Layer 11 of a small transformer language model trained on English Wikipedia (16 layers, counted from 0, width 128). Numbers have three digits each and are written without spaces.
A neuron adds its activation times its output weights to the MLP's output. To switch it off is to set its activation to zero at one token and run the rest of the model.
A neuron's activation on a vector x is SiLU(weights . x), where the dot is the dot product.

Input weights of the MLP neurons that the questions are about. A number n stands for (n - 500) times 0.0013.
n103: 423605635517492330228667315571583741461604602576385469372329458523527636571632412843551507458304544516390394432563370715430684724904541396473359670573526710473607514454531574465515674447492374364295595407746613292345225454461300652516402512539460545735390736424454540532675496496391581402493308626469622591666599496546434450458414330424668493561443503618739486477537437330553496269538
n193: 311667523577511459441477685507407571560817347731354440477269530596428471815396481632450606669507476527400504511634317575558348572411474489452676377401593616326619312739583465412654264635282549337556429348383493493777398354564311373338465485172547396592207529340496443702204492550404536389511628670621612504504485550297489539437366470373443544560388507489434517458595581396692382467549
n223: 377410565649311330508523731575455638450433377314600515403477276672577706466474607400333493611338284785488469290577542293518425364541342370682519579519635363638607396442569387356721647363462469470446542376543602593413337569519573344621465584605317689625277434258615587582647589675755511429500423708443485458442348428542529525492504608519274604667374364820403365426429284284579729556573
n365: 465461401528446328334481484547478430275518380553426598407654428523638415370419465586437476633541407442494581413530544538214563606400456497472430469404585535522485488404366571374639516570522129534497519471482639549619349440682697487410545691442659425435536497362611785600451474470323469416668519604519475607701509431471554322390610564513597392550383395427655474503377324638581593531395
n367: 471481627487340624701587537389300711641322500315697411553270504525661422429524666484531580455256602529504537349375545084461481637676388618706833335438504435324436482385508446384403385524444378532481392541711531354610618683455361540162642634690653412575442535310671427345542557423640571280523488467647350520500278208317473572492579504508471358460455293297532379770611627697448588476826
n388: 395500240675724325444545581445492496368386431540422407443396540549606496531492746553424587516536896508413380247554552476624291399758607473540548664463596291585549456675687636689524484375559488631470572524614611359395441282158711721547517508525622512727537329513585443590630459535662574385534621537492665480647092397581589568837475663304488578332488457568614485323731512688135508410621
n531: 500308392257178643451513625403426492473359264529528442546327352665513400193238856596461488550361431580368309630336343575524332655717471544475525447462389537608323459337471648356508832566488558035527471630661445580565472384559417582583615375209561340487517612427562551504363546528573488321567604534554686372236693488446741419619483265586487673627384463649581350530605423705410451197438
n652: 446489431343442364508477746466718431521600355617504363469277504442539621612662481577876407443511500613355539470397340454713220559413485559303477591662478336508617514512654812282363658309631355444568519307612435389512481664261515644564504477469440605352543419524645384589595592471552511733590676441420382473465413590561325439587717759704403548311595459272474376781333630485658523467504
n678: 615428496537415730368391381661613749364656627485448618485762492496667625478451611500540565397538540480418382391732569527489475515500609385162485644492609294604507497392539516504489403660451443252633560376616678456548326634573519546536359259446440194363429408480492290596425296653470437519330255535584443188596538214596442500527636620629597633648550408824541351574307478515560733433546
n712: 587595302571472609480535347439684534477724372490289562458466387641556613322694693597448584566436540574588458372440469365520639639684507594288738561371536648465548394563559641451472723624493414385484732399578493473636460638500517425678521372567388544370355553554421477596439472599449630476523245489541452462594500500396493555442426270442504426486524315263722356789507759616626378524562
n775: 478730349729219676546177708636563486457660432507413186536323415376457400643585400489510430640468437321416302546558625640534238400525500313415568337536309511475433468554471547584461478596633511416315500381679582607355368554601371415598445618540407454624361531496589524639522514568595304511264586599672696685468383517514456610482627363440715528550493513571751542409535490348556514517550
n867: 355445351322213577423512610550481519260678415573436438622461423492563346348396527394600569679600467635496476561684473793350423780504508413635481650339478519602370362756649456377652476356703406684562542827537519674698481621637660570385460582338427385500460526278488614836512362448592646715548652640605279303598314485566649504457595547438440557523543483585652542560398511404722711648707
n924: 381534370375681709411416536461224453571483527600392532529700578445467531489663489453401574658362447390640563183583446457607537479592355465350317255427651561301356536544395434390482387669539504196466468435571411611567409507250717329587356637387552684408437690578554619493537623541440323564544396511536425446504414493579442658397321485507214643625633465457542448232647574706429327395453
n946: 534664432578424574571274417485418553486405332642423451458560504508443420537496331671586638572659748307504454441427598670326429417823381434466621668393522583492647507599264693577553550651393455652348496317603482610551650530584428433587608489243484534573469507496579496542418725450385373704489640543682489395675552625508370662867301447421592361448368524421275520411412570795404789199451
n982: 470377523315413569645469155308438463450629696328445616530503358534345481477401460369620484567480577551346521409532424463542346497474559555421696648584471477376590364392517435565513696477762390428487652443614468442451516507571483414675524667629267316524661420542437516503707537560592291448509470627630586328473526547714468590520544476652554261411430449646529636524600341559329497360711
n1001: 512530545247646440512717451429254524451598355576477701667368564282427574300536548407550519722654593566772479579306568678399477276175579605400472572516596600439391548415403586369685488697172697421436408374694274516379215882423435548432578625639643385574364550529540709534533476638741329500412476525661524740740652359581350598572475443512574465660568425376681398479469319488437706441460

Output weights of the MLP neurons that the questions are about. A number n stands for (n - 500) times 0.0012.
n103: 590608496141500546520533653262285549773449254254504590553525392487655496354360643766308668419484653593621421335460380595684364434310616353589675655315363349673381421508577407637396595239580786605518525457412513655654675471396544484452719434532453533471555363380685796500329730585488618670456442517467645405443526703504593672359512615739221424305550913496465331619488633379444574641468
n193: 357515507374280536545414398486493460679442578511780320379760672496637366328356610590474596350531411467599533320542373584485574719407560558607557504669402459437467671467322411400431455466437489452484158649458481462291457695723646553339289413664441507478537420705638449464500463593732558681564319470450459286396447821626393537607536638523372646500515349366701641370500383415493538620532
n223: 510651580428746500407651305581440426635658651636377574689597453131192438322532414675735460477504638462490407478392311579413451740555675408416624211447370487386463319360159601826388500567545358528556268310725553286608473725416441514525746560464536477603643486433450375541809275536398510800740139195422557292468625505762808651591705505634800395443690752376633668721625355740388334500369
n365: 514651393665679608667434451447415402775487508654591567297634500601361547523647549184203713345508691537509640722382413734491595448588239789490655353534388462509263613767513818453369584533387762532609379697548500431536274620717417487761557289610478220514389464583452303302682368523706705601491189326345537437465667725764298308764478699577606482666298540624505658571572838541413483437731
n367: 568591444372421545691490562436573273417641455609510500351596514511410684465621297552231632507595680433373410741595375677608497368439510524453288527490540422631438646699384513586472601352540339620400583646261442567546459435357344554372589497405556594573614298547524493697514546562296529578575459576510429348613410336656463698503391511288493600322469483440298439421389704317567598747315
n388: 581461461554641429674247615493504566575616521475476600552485500409633578594426371648454451412532468367402422645496402623411723465694450530707533691525365598386615642620507433737571430512590305319369504656384663299447540755571755428335683656544343395459607208417228570635342319810400579391431456508515508596324485478496478390660785768333657565446485364317405504367478700594529619511514
n531: 712574611560421504476369525329471293525437477422427521760529122389637393706571627666638551521457540474329450377455553320392544134263351434846269455671565469440454588386689358437529613344395380530339513624455652387268463529584316127474553396700672395748419718443443463382420513468346372414459649727747225612586707598609753521712557637571504530564316446346673754243538508398512634375618
n652: 548403371743412507541562315387487336483607537435442727628444553669468475433507407349377431647569465412576580443271683805593510241377449631421693477456541497436543384587562488491497365459426497581442603418384490446560513454550561355612422626669693331187476586458465606348610678568589535464397428510536681474708671559486519513458422663419348463544325526622662473349589464497356353460358
n678: 423609288442486582475449411334537437794454479464429415269518489417382447608194411445335454515465362440387411405352550726627711598540572592567496537708312340382699582612434706620719299488453328665549404748493376536549325526709696507602453544493298467500477481399410747442560312628759476366308215585515336445500634453562333326427602706651460534397300507397492378522493489447342559474525
n712: 626305453428529272496534496459356485443421479526573662585572618399548464324557475515351392776521629376381249511585541568622529436307390523728418706442787493523474725462411293518120631378408616415425462562541290748554418455420615445692448564559627260637694477294755496411596404539379516615456656488459676632310457660456541326600701426553429430438398770519206491707420407523386661534504
n775: 619239553430332326485302551496555531551564544404714571542410504415333601516614397355508526341679525597575286504727335271299599788736565723491629391628381459581449413389364418448548401619450543320439425421546414599496422672361608400688434354539500710504638520577392465265324472738638772581485500463551333362314684659579724456527709597754512472532922754585471370653642376508462686607607
n867: 567957600478469439596639391543694652549496526480507552431544500475656680455688618328187267440394264307538658677260469512563523193460582612459655516450312500459476719467452409634346546446394340267478464450382757554630536472431232398381643573607477788346190541563571323390451578324629534425476234407484388677397571464365386249528377313375401384463448724616586746484419389639516561403233
n924: 687281672557403421534515370419433465366653694546554531673414536520534507492375269492744422659418316508479536256538431618394549325350584406612593488762308618613461583599264693616547328276168624460470567496584574398639469406710373618454608598415519539326528484508565449515516181565374325411569547553395496676461272570533508324231566500428600577278882570581533316621409250408568715618741
n946: 425466624444592522428564691440399364540561604567550564485436602460656466275464574468463370429551534471458424483570661439463608329359347393459415407647519578419575565515320385490247556537315411515742540686353725583260575454438419650409465550260359330554518442654419249335416602495396821401563488489557455464426437500640373273778373544423313407430464176659561542593547387449771541587301
n982: 407486368560610482568703496692419695567441408561352322577273541399245742324531447522597619288694452340392518406208252424579712372474457615525593442428686635331491563374285677606361710249218602550806612680126295599559262411761588430599526764355436289878339446348491420478672591425656500316657422762381232656390463491575583313351302463490675518643433460220529364460245456582448563711474
n1001: 464625309556690411280496612797404722264420428492603232459466407586519569360645571637416515591587606692435458507590463469656377386209347729513549226548193637421500492562474420500635359408534511426683469397504528530648325504236620552451738477549511396512480380694440416451410504352642443775387337508602821646526492591609233535368523468372557413429569470591794500672276477644556634431440

Each question names a token from some text and the token that comes next. It shows the vector x that enters the MLP there. A number n stands for (n - 500) times 0.017.

Then comes g, the gradient of the next token's log-probability with respect to the MLP's output, scaled to length 1. A neuron's effect is roughly proportional to its activation times (output weights . g). A number n stands for (n - 500) times 0.00088.

",", then " and"
x: 584695366314612554427498495507614440676501569499421478304656476510535557486351521462356382525512514501479517515527600668631467367536509460739424559465259461368403609654524644602605557494427453535677636523552738533598362555446528544518538584459399470496402425370451537636437540346561546470398257709368355388524759454472388376464527471495468390421516628496504672477385505356495492463525
g: 527537496528546490498425274554632575381565521577549528461443445559431572458527587574607385641415733567559372618434351418498582478466608621610481281527584456461369505426626609383423598342339733522622535273463643670647461528319435378531429608532543508423492564520559283571572534529321611505494632571358384627484620477592433575598496313527606493522460694642618473587587640540507285543372
Which neuron, switched off, lowers the next token's probability most? n867

"ergy", then " c"
x: 518692431254463462420362363482579532581403507491439493335468485317618587369451593491383341499439679504438506502408385479619680616576482419611411601407172573490460664553447615614458498421352476492605559526484664393638535432486532466502634571561444574415476466581501506560515610297477592676274327464389461463519701590467481434551506525567571346437605584476577816442427570506402480489522
g: 464462407585456479532540462362373439452545508394414453522699624527484314254568601428496297538497442578563467506552545477433646267427279388493488480579360487456466550506376536451262452543602450641435546662303469467615482474468727483406627553494677330550676450540402420436391445622340557448408544508558400400561367578477619394379502824577419476455637437494448523521579332442353628445468
Which neuron, switched off, lowers the next token's probability most? n946

"0", then " will"
x: 529522487472605576446404590400468452568499449402611445514558502488472528493482636493355277607380733474416491548345688586671478610444446484672408462505310414444443694638462509586522497417324513515658449488449657337635320346534637629442542512436466509524453457414486463527481553268476508656380337564463302470521577584398397204453574437480529349418677736463502761356530597538510347484424
g: 673570522541466448442641325613656500608676428382472608466524457433620708376610617565431374577552604610518507382345432663362618530451469575481435582435551446494358563574528550522453682312376493447521445653637468565439663509639392415666367549522377544454394559583582719613743479460513489484579505578392589545474391416542694676514443325461640312431576669659487524547411351524601557493541
Which neuron, switched off, raises the next token's probability most? n388

" was", then " me"
x: 573548421365525438377514658394490569638523479423550489531761625460604602426370493533354367514430409542572511504494647529672647479381518565643423549391301463391303651574543493507612558389424432618601620406513828513566494495541484537408582529493484564545542405422499498560601424309637391548351283618461424348431657432363440446666445567616512338523547604422433712425381526381474579472713
g: 735516489409561232481308339432532377687576509539460448549608531620366446509664475480512408322593400415351388430462468460489516609509530441485645516311528425478568319371485553517518477656413641561423274491598626721592473481279492482503466458510627633524483368335555471352719554489479511510544519526517447338618514651566324521508496228474404517516396393612498408461483438670587417535427
Which two neurons, each switched off alone, lower its probability most, in order? n223, n867

" in", then " resp"
x: 567623369409600437466394579506481502564382556449439520412662485470514561549447417525293388577482409509490434445475661528743532351373577462644413611339257523353502724592620601450554652494473445635737600469435716436597366349521577470553425483549444407562444387391390562554571510274620545431398277547406427493510520575392416495445555657550567353413585518387473766516433554372537590527555
g: 312525485482562344390583654501543456560578442581385602434683613575496586506483480667301388359380548524190511340572400463518506495741523669299531606442393270486496392534508493612498389372500457573344477488521569627565556607337517453408587408534473567613413707520449376541578531589640488467599587540532448544449339596449456605489449465561666346461662537556633404457645355499748472472490
Which neuron, switched off, lowers the next token's probability most? n223

"s", then " m"
x: 505613445434456623442412561494525495556461499533456473425626450431519521432390545501445273533373454483451477479451587538617416492563536393602392511397213481445362599563422621607533563432275445550688575528488630513543428432395475401523519463406393553525322434455475445518399484169528513579392264612427471515490641513464520364380460450520661284387567742436565969461430531382463484568541
g: 607468497572559311817482593480472478467407547436285567584274447484552446563388575401670351353489556395536427450493550488476555666515538718492590308464339628627351426631605534656339222421511551641457580451468605545433479329483460453523420359419424507520492496560425509384524579390496558447389402484457348542354492586444486474395726560737473457510493570446544459397640435404546388327568
Which neuron, switched off, lowers the next token's probability most? n775

" second", then " en"
x: 587610505418523532527409460469520507562447451542536541457654495494505502481357632583429331583458385542552445394505684559566561539484524462510318414555217649458407733602417529395507528469202653524586530541536693355654470578403555579520590628445382393530495429525587411453515506279526340604430381540376368475557710576636581419463527442666510340432670666325546808424481404556426542539438
g: 633422429322415518437400417602549596541578339378442503476393716580554577485488459618348478486403511648222395531383422445579438566566306512388564488383530529397356459529635587395400444387569521404443615705617355564444419413586495306593506478500433609452445552338567557556349381333636525685633358577550537627496427540572568597553598288443504499502533317641599603403660528433639446330421
Which neuron, switched off, lowers the next token's probability most? n1001

"-", then " the"
x: 448661343310499453435491496546503509648470588530390460386593577502518549544439592396345391568440450444489478533457608624611526448527432483728376477480294483477452648666472548556601546484439515606664611470530642464581509493497516479541593518486507429642357440265420570521439476275585626463410232652438296413538740449480485361475557565461512327497372574324412840509425512359503449501578
g: 486430601473575370455505639566707508652475220438526593512414383516575528482467333742434646493403401548467653685431461292539495449442475493540567527515328598416579451401523452448584656490687581579580523532552763468775690293664433320438533430649448575538647531446468473450488347322541447590573523508467435420494456555458482511537556660634605593505652406473671606384484477556571557483546
Which two neurons, each switched off alone, lower its probability most, in order? n867, n103

"ency", then " by"
x: 537632447374485417387488419514413437677396543594448557454525382503562701376425639535398459619355593383455342496414551476619673632557531499526508439369217520419290679566522563613525543426397520506573682530550649356613617391412543399557644511574422400481376395412514428523480478329451625623250393554519513580461633565446439409480562389564610316418549598484402891456381589334476479507488
g: 628472604531389473412529435503400584408561409500581292562383539542523637495253605442430340533585431539504477462415489436588659471360429613405400514382539529598618478313369383475527582503404735588510666601504461749602411529564486378516499592476402517602625678278340683489499446451662532569363566442523424308364336641629499561391570575429568534670377432431500487410292432464529587382383
Which neuron, switched off, lowers the next token's probability most? n712

" his", then " M"
x: 521559469368512548479380556486600542579514467489543545536682443535448529408333554535567276479419465531527398469535589570694557426579503360600346536453323446525460655546415652546562595395276307565625579517488664446554373469417532345449589477299350285613428302549463484369511543323654500427351331522500481432437812541451571435470396455508655315528673671510504687580388535414482521459627
g: 555459649464572613669542332493483467471548817515409393450396535658530567526520651406583468508501533530461526500600521355385465472446469605596578458778520715733428709560447487614749374354449392517420345421507413409370537509586563718526498533571527376627452437503334622495461483551657662306277535653429374515447573526533466504568644563526534562490546496308468462568493410449577398585520
Which two neurons, each switched off alone, lower its probability most, in order? n678, n531

" he", then " was"
x: 570589449433498485449420476492574546722499301419620590377593547494492551464290607562511178546443358552499572474478553591547706439515452501578314557460308416448398677625460615447610424336386554553638621477449773430640478520503558573405510517463429527548453314355697528464473542309587558464484415545533385527461635550419638183492473438537508226475488597507530806450470550491577487572533
g: 511321499515573359460310403467506597542480321649492512449599461523497599569545498698311466571418665483441405483361440510570432386532357567578355406580522407409501566583309462381527690558482483506641562578450522419506525578541537363499491599689477377499613339529533442227448574458623754471461500365539484557607586586489711555493642436341498402489377570280392572378327543437409260632399
Which neuron, switched off, lowers the next token's probability most? n365

"ing", then " a"
x: 387606513411485454446449462535432541721383559511443535462546455497615708537437539538386355565461467489572488568483512531598583490443547315632538508375250421319432623485511668602486605427459567614552505421484608401577521400423519423476586590669367462551466393390438477309394438127581557450314334593410487570604683614492641458473505496627545410431554488490479931547456532331422463523572
g: 533490553442409410426392601392357579555403325487521545659439398461490531655591444669357520423522506445350605737511495223529500416435539447482357372491521293434369753495677607426507693411627542409645504464465738425590612560646458520469509500636396473584552521618610699436479609541566459427589584461610514389375451545521624490527472397630305502537411433399678530492365353417522641430587
Which neuron, switched off, lowers the next token's probability most? n103

"\n", then "The"
x: 588691326357605557485445503514560470623531546579444543255637450559530591475317547443298483534478518484496569466567623600600565412568540478692397550442270455345379633620489611560612501476430461527750620499549757548663401491532592529481558546514423482560412439370420537553467511420573588484395229660383393426555729461442414253489490488566453331442479718444473522512369479388519505493538
g: 363596543541530505492420587563538608334445291428247282529474522631608513565474482563589426578567453476478542660340603501514452509417425471625351454537520444396698406428474534503675545614531462620562459338544405386485383537399472551430352542536717309466608641388609406556567437574479671414435456581384213588496361464581491585620635612584423446523342265360598428472613389394433642452584
Which neuron, switched off, lowers the next token's probability most? n678

" an", then " est"
x: 607582389413522489413377551493528495728533486547392484532697606567495507288349460555299289521455404487419465327552408573673624341484434448531476556511205496399379931623443564558599469522261500533578518418458620406532418531411511496424561519426392429630402418507501587445418546215620471551367358533530501570450638552515384484487554630433506375571600543428500721409353460421395494487552
g: 537526420511275451440534656628607394449493380449631571449642656462780411611482442329458477747595503394516211401497382436516472548485469635471523471497591535366476458515348628562311563424439353526623532553651625568488489620637344597563560557648573501500593405594498349366385537523458370382496625504549515433430535531375542444471488563315497552437800326451419476622397342583492475587542
Which neuron, switched off, lowers the next token's probability most? n924

"en", then "eration"
x: 419500380435527543477511411480593391695445569549498496496506499328520693501294553541451421638506635428522307483564469566762569375556562351560497465379230538524352710466597589573543358336443661506632568594316579313546533540505503299432365424453520387494433376486530543373408481333526397589074424540323419466445461371491556404480613621573499410422472789453450633455476651431526498558517
g: 460440593450373546478603424445377343388624466553545464522494322616375640594527524585254499451517420497657482508490344584457479447620438581430367473442465501298630558545412459754503458373615463398484737641629423467518547562585427667344484475650535356782471486414432636622492314594483640504434641522389535544537417551522295579326490528531510491570440492586755513309343490438542476556404
Which neuron, switched off, lowers the next token's probability most? n678

".", then " South"
x: 586704371318611563437485478496608446654517573518421482297671480514522527489344522462343398504491527489477526492530615675642475365528496478755423553492243442349426583639525652598611538520433467537673633525541720514589370546460535557523538576474408446495388445368455527619453545384596573463367252690389358404521793408461404373488526487516462376409503639497506613479375482350476505479521
g: 578594501424502520510558703680476458609460610429577506511426453561455644428616396490514481507616380679476525454407495429540465582614513380480478662544650471469446492444360419408592647581400332338235534695702476513500471490427444490548461421561581672505569545579467460433477597398510468456819533672382442517576375498548325346303294695424487502401539297296589643496581510433435598661464
Which neuron, switched off, lowers the next token's probability most? n867

" en", then "ergy"
x: 586529518576525614317501420418584312705367536530460471366371563427502739539394602486356323546500686528502342451564539472521580364488436440639538549409331502387422586554490450605469526480582533555648541522424734255589402570365429570528619582513409475518423374531404347467518425361471583467225330517528422521396376656459550386497484609573475465383526672391255770459459474523417495589689
g: 559556610496489754494458508684655525499637447508550518522566513598520487520591437310435483588602410483539473389431439586237523450456605366423715506518482510590586720376492466410409416500450494438380616554686334460550359721552480416536557431399441440412547417328459490535498291604334629520551588632575356580575667268580493490554619472441429470558673653549500550300655635620541379655481
Which neuron, switched off, lowers the next token's probability most? n388

"On", then " December"
x: 639500320332597455513466582576525461555450426320479437443640507639530388511366443471327384502446489425543495402329552425693677449349550515586421550508444550400361814634430529522650594474400494669671634424538662328621444323526487495511566550557413512441360271412568449467479459278572590461411297598431438446525619442430591265530530704388503372450488665416540707446498501473457677593517
g: 469413727502709429530436827480567343400394594418509538589459612481514601411428482595587520355542593431444484476565588418333603314657526595480410537684414430461617623405469462596629468422573400631425380592615536373470472574552556530426438528433587467367586624459356418477329576461618420356483579501469450502537595319307444425367490341573581502510411682365518663366618570441602243589450
Which neuron, switched off, lowers the next token's probability most? n388

" incre", then "as"
x: 596610424418497443418530492464532562567541389561447531098443514545440675341524545648361308502483592366486319378434634563611682498531526358609541440509204568473455741553544527486620488356290529547681494415365688352557541584385465528405631567470462617498427378388471492460499535611488554437438451556418511425266615560488468474372528569519478304539586676478319651351405461456531506531585
g: 608561683382468506539505466640444669531503518536499453583478681629441572427500421556284465557449527445466487557477584436669507421407451474607421460241467354509708672404502229328326387686365537714619635465442705458399403340504374454287343520531338415452429570417511628534415463625443639425530427495438448589569388412612494549535485529562406576609385422398555381516472584527672501541389
Which neuron, switched off, raises the next token's probability most? n223

"alf", then " of"
x: 547517463208527385513508375484467502702466433653496482412557492514511492319473615594428387567418514433704494578525543440504596517480625627624375478448111515431360590416525369536496566569347539588611573482470759428645490488483415462553500640491457568540535386463395438586620517523621654521310318545327582573567561625465500460395583519590562225349481710521517712503570571465491483518474
g: 465711430401550579511658563545376430531419477479505409531483591473596389444630394610247389603450428549542579578592470377441522550339587450416546388595386485446572559521457416457476575470566564408594244269445279358611354657468428463544645481618434623438613436578579549394482544562454343482678471593403742659659598501478355564536588674564435520477561423318415306417542536529710620494582
Which neuron, switched off, lowers the next token's probability most? n103

" Day", then " School"
x: 570563614450591615574496363383589488491325553439441503480536643542507666484360562410316274501403577575468449654322597478670486523457514658670484451552417643526282709601517455543448595467329446579772500516535581435626571441545490553568527481562453446424435396355561281426500473418628436622319379419444402368583611560486499466507531527528448276488729599385474794594404625541400491553383
g: 354488601544568469514552616562496394348502490413381568498603672435536578623543439392405531508467480520521507641566639511477613473555581498341406621424492473619506601370368392712496308501549380356374336450480409428495400550477502738362522537365434482461507424559293358268452207714450655443627410627501435387590674446428549427396465560272279424603442585447451560491462590381586535525528
Which neuron, switched off, lowers the next token's probability most? n367

" organ", then "iz"
x: 459469499421493681390609386506522379510492660486279660433651511451451612462449557536390330617445513405460341546552664439522546415485534450624639618407266519479262665591554526630592429379479568621519478558514571394591513355461425472422494561527484561565430294469474367526438620450572466461274418504362533568423562677499669425524571507658522352515511765584323898549391646552347449534474
g: 550297498481406463551730497612433683318640565603554511531418497552509340466366539469519480483674387621469439464656538520434429339458538545511543530404507433640492311577488472571518456276524766369501413711438564517382338461296573479550522414360426436446497479500539432327533525597493443372358530530414251505378556404551498510334537679329501425351471461632280444542334362595516389474569
Which neuron, switched off, lowers the next token's probability most? n982

",", then " H"
x: 565725396346552520344478455451613496616495547561424465397625417558596541480378555466363316528423453508438486562437495525578502393471555455769496508421340530321349574609572556521551540334362459559745649558516732639599319571374459553482483539477527538502394453390514491647492510322531552603432372736391380397477714512485438306510574585511529408394513675411529777485439498409444425469520
g: 553460576386467533446561544488272371605532655404641493597636661361439545513576471553495482432419456493489604580482613526535392364696537433610473498674505530637547478301576435584619419327691427497419378544549327440238497449573702642465575550594594393450572566489607736469399484422650499206585460559507434520610495619437498456425333714520414460409525440264429604525543480491487497600655
Which neuron, switched off, raises the next token's probability most? n867

"or", then "ity"
x: 553539476320593566359491414505438564648455519361542480379612475373603635377344707627482459562367587497543332495459389548572564669515640333497482408416073574407482663555425551648558568525256544542551569568474592395559466465442433442465508699517460383609588376643455346636544529307581564590456443595482529546396540511499510486313656551539510350473604528536561685551414450452422474602469
g: 387395584564450590520496593466486382601531524358573577554583593333469474560481436549442496636396542522275497246528352577542409219564563246401476650436430710403447494610375354528495295500592542594402357492533401436464376577282379584461597566404475560470431509556465519415507400597430617416485431523522660389525389338465482470360348869434400587499534643577517533504428533386492562491442
Which neuron, switched off, raises the next token's probability most? n982

"After", then " le"
x: 612599354335613456564479590559591472591436407331615543378522539610472606439382514547337426398353327533503542485371606482535711338418466498675372549550317511478457656552464602542667615418437439589671680489556689362633381324557539495475582480539451467535447437483551492457505398320555574584426368641450358444454689486415528400378483695560597334407462655487604706407383496475578673545646
g: 510583487604478347624492484388688391497482641357637421391537768501566484522311532490461358524535449532561501460485338530548525428569600641419435507517459518568580544576580329424279330405459461334424394616441591466518674570354400602498460540392342451429509400594697411452547439610422586509564413427546546506453671422499648192368449390463531576582389550749495623305515518744511542431526
Which neuron, switched off, raises the next token's probability most? n223

" service", then " in"
x: 640504520322474533454454311566462394552335550474555639314603440525564715428390598511325452545478433429569416568474606556549695493436433487625558444425309483382390653557561427565466652457357527507596556547439711413639490369504479346522581605509453533558505379407516469597532528480569573377254386527453479350537671628453649399364396537538568264384577619458503877570493520405331427550443
g: 492579689475526640464453380325366564501568526453540633586575425510497546600397443492620532452277463447618255420516409511469561684555448349560374295666538575509384589344381619508742596646444493528462522529425496477281515510548540590464425468698559395314495591499487607742437595451515463522367494398693619583464518462590411587483438523482404331462344580271392441409491713381466514554421
Which neuron, switched off, raises the next token's probability most? n982

"2", then "0"
x: 598595494362433577523498472402416473616388538327632379443611550440533552595528612482455305540290623410500615492304629474588526668409464534639400450546293371492405656602457536647550421426373539564577530474480565366657429456521636547514524537555620558449567447400497400511382500288544529593399291603359323423515607534495428174444451459609521371472715797432559688388496658568433455493348
g: 450581373543380379316487647411359390271391571448443347497482574523436590622579535461586488500539489440421418678471590490567627648380451646492521525672339494463564609377460519513497556491472400528339414480447270513376172830479495573435582526391498573475495378567482525555527572692539522558675407554594302506481468554556334337476568783528520588505484654382465450476596594441550533456456
Which neuron, switched off, lowers the next token's probability most? n367

" two", then " met"
x: 515702391403534477468382539426535568667469480467574434520520392506601400375359507628489305641419478583586433492608526531671617541442637438636445427516143512227510708665512604490494577499241513542487545536455729449623448602487432574530444567419501515628434451440487468482479547388579380500349410657475484536488603469493479315466556437505537470329703676441481735327438408520380487560424
g: 697524193567555511665541492422439391584524646369545482550366441520731394537573610431352471522533617626702437494401526512551595603509617684430472543537441443649460342470563499622494273480496568636508449571500310370416368594485545415406501399447497625665428460308374508634591492521451623299549461538516366603493444606716486468499495515466557658377589478296572526403658645600648499472555
Which neuron, switched off, lowers the next token's probability most? n775

"P", then "U"
x: 397521356380543529463452362570551568660486507418570373441607525470438459497462484338420289602378359385655479439455569545632726450324479547626472519515283458508529679479454469484492512464456454656840446522598762331587418431399614552493625554565376511472554437405541344501402483192541620490550335585444536438608565555442507297557589557424413385391469651371455570373390660460467423501399
g: 644380414614281545390484722450583500432446613592585438325516513762477473444575548474449632678526609408506492454524472439463545596612453471562373257375735480595540488357357567526474483519428561479636510518643429605570214533504350498379558590407295549439368378473483365461693525400447402438380375370368366580329535536469417315475638418516532583530548482399456478522416575474310453461452
Which neuron, switched off, lowers the next token's probability most? n365

" between", then " "
x: 647634367403653542398450543492558512590427399435411463345630465514447526523504459444384403487402443575523519488404525553677556382412594427708506523475302565409468564594515636523605578439380382655656612444455761518620392405539468563481498580528416566481364357382528670580491459351567481548472272636361420484567636549476442341391514639536553324389554536322505908473445550481504495681526
g: 608496285502568567625314353409390578490530562594543410436510477537570555513497579304450496465474341399481478347484475664521497657379572462411556452455584474420388563755423555331327654539305483509549707387398314496376467524537431709402583499319447513422584357565554481462631555598420496616474491377588626391452658548506496595575614667367305464641466358563343566591338620604511565630509
Which neuron, switched off, lowers the next token's probability most? n365

" d", then "iam"
x: 633551521465523509547477465470555332663462489461439539425598428593652614506583751432410237363401577457510361305536559511603558452526396449632510509480157524436348597482551556566454465410432685592724385423353651468565382578432418549496597563457370462557621419540524309462464499328618439460488358512494425560333554574552637435683547511621566370626515714363311613367544534478449429461495
g: 570426488602458657344585591268705457574715539604577461615574474470443471449403637531578547507545476789413527417499410436508471546454531326532500546657562687420325325640561328467349581484539390223455605639581477600452490401490543398465649449356630475544494392578270459271446484612364556465522375563437554442495639528611564542526434699520612604565452426460536521463493511511283505459424
Which neuron, switched off, lowers the next token's probability most? n388

" B", then "ac"
x: 455621487437515635512460547464557472493338448457478488450621521409443387487402585449472304534509526464626358507524545549470681397568448412613485453437346520513312549405400607636545620503419370561724488528322671381665394525377724562492508536414321368600473398632598286438407537397620469542454402587494409390541693537477677245552451477549466410542621726428418720473477774407413397488360
g: 612341544420562540482629605340677459538439539691477648557529481508656567487639413593487428516407438391446358447545646472504428406379471478385351566523396465538598354458475638407416489651566292457463440593350722303415591508359564456447547466370538512581633647364484462526324413387659520475243645454517408553431277339466534582492542578580522362247549588467455490430651524341566546379559
Which neuron, switched off, lowers the next token's probability most? n531

" South", then " Kore"
x: 386730383385497550523514360490562477580446592316488537341568514512428400407444452480400384528435537571502495503542513438684576417416582455693458597406365522449321662573471536467591525516414636445821519553507699453623514418621570576531541492533391573515361526573527440482458644351459417556280274635435477481587632513412462421409472620452502202424529698403469796375397455456434439361465
g: 332546514505583512459462655451262438607459496550511577669454430534403384500445499469494549583422383344516550376687429603617642223606539540655654454437610513497509383524300277587525302507405529537359492584438485593580541503390663507377451421410437679577407328494456531468517515645429573396471388480657313414430435304467420459298399590605651463480590478545546629463584566344439603695425
Which neuron, switched off, lowers the next token's probability most? n982

"ban", then " F"
x: 455655463334572514445544399547506514623452607449453398389669642416569516463540553451359336604404734556494404506378438537483530533572505334643547652419261648543211711511453498574527507518503386611577549488532618414662471369548536406491463480474642615434425385591434330471554470393498595530392359506450514468589655450415477501460489524650467225374579787345546801580546616505422437546504
g: 608544537364419532571482649612297577575523405543539529500560419615504491757628414356515595533467363504558800538530484425726601483648457387535654392311397460684524671601444478481416344312453448687429415540389417311400544415561550523540585475347516528496451401558557672357402585415316569637614464544559597459529482534509537635416581458507470480477673639480724578581582362424497492606415
Which neuron, switched off, lowers the next token's probability most? n103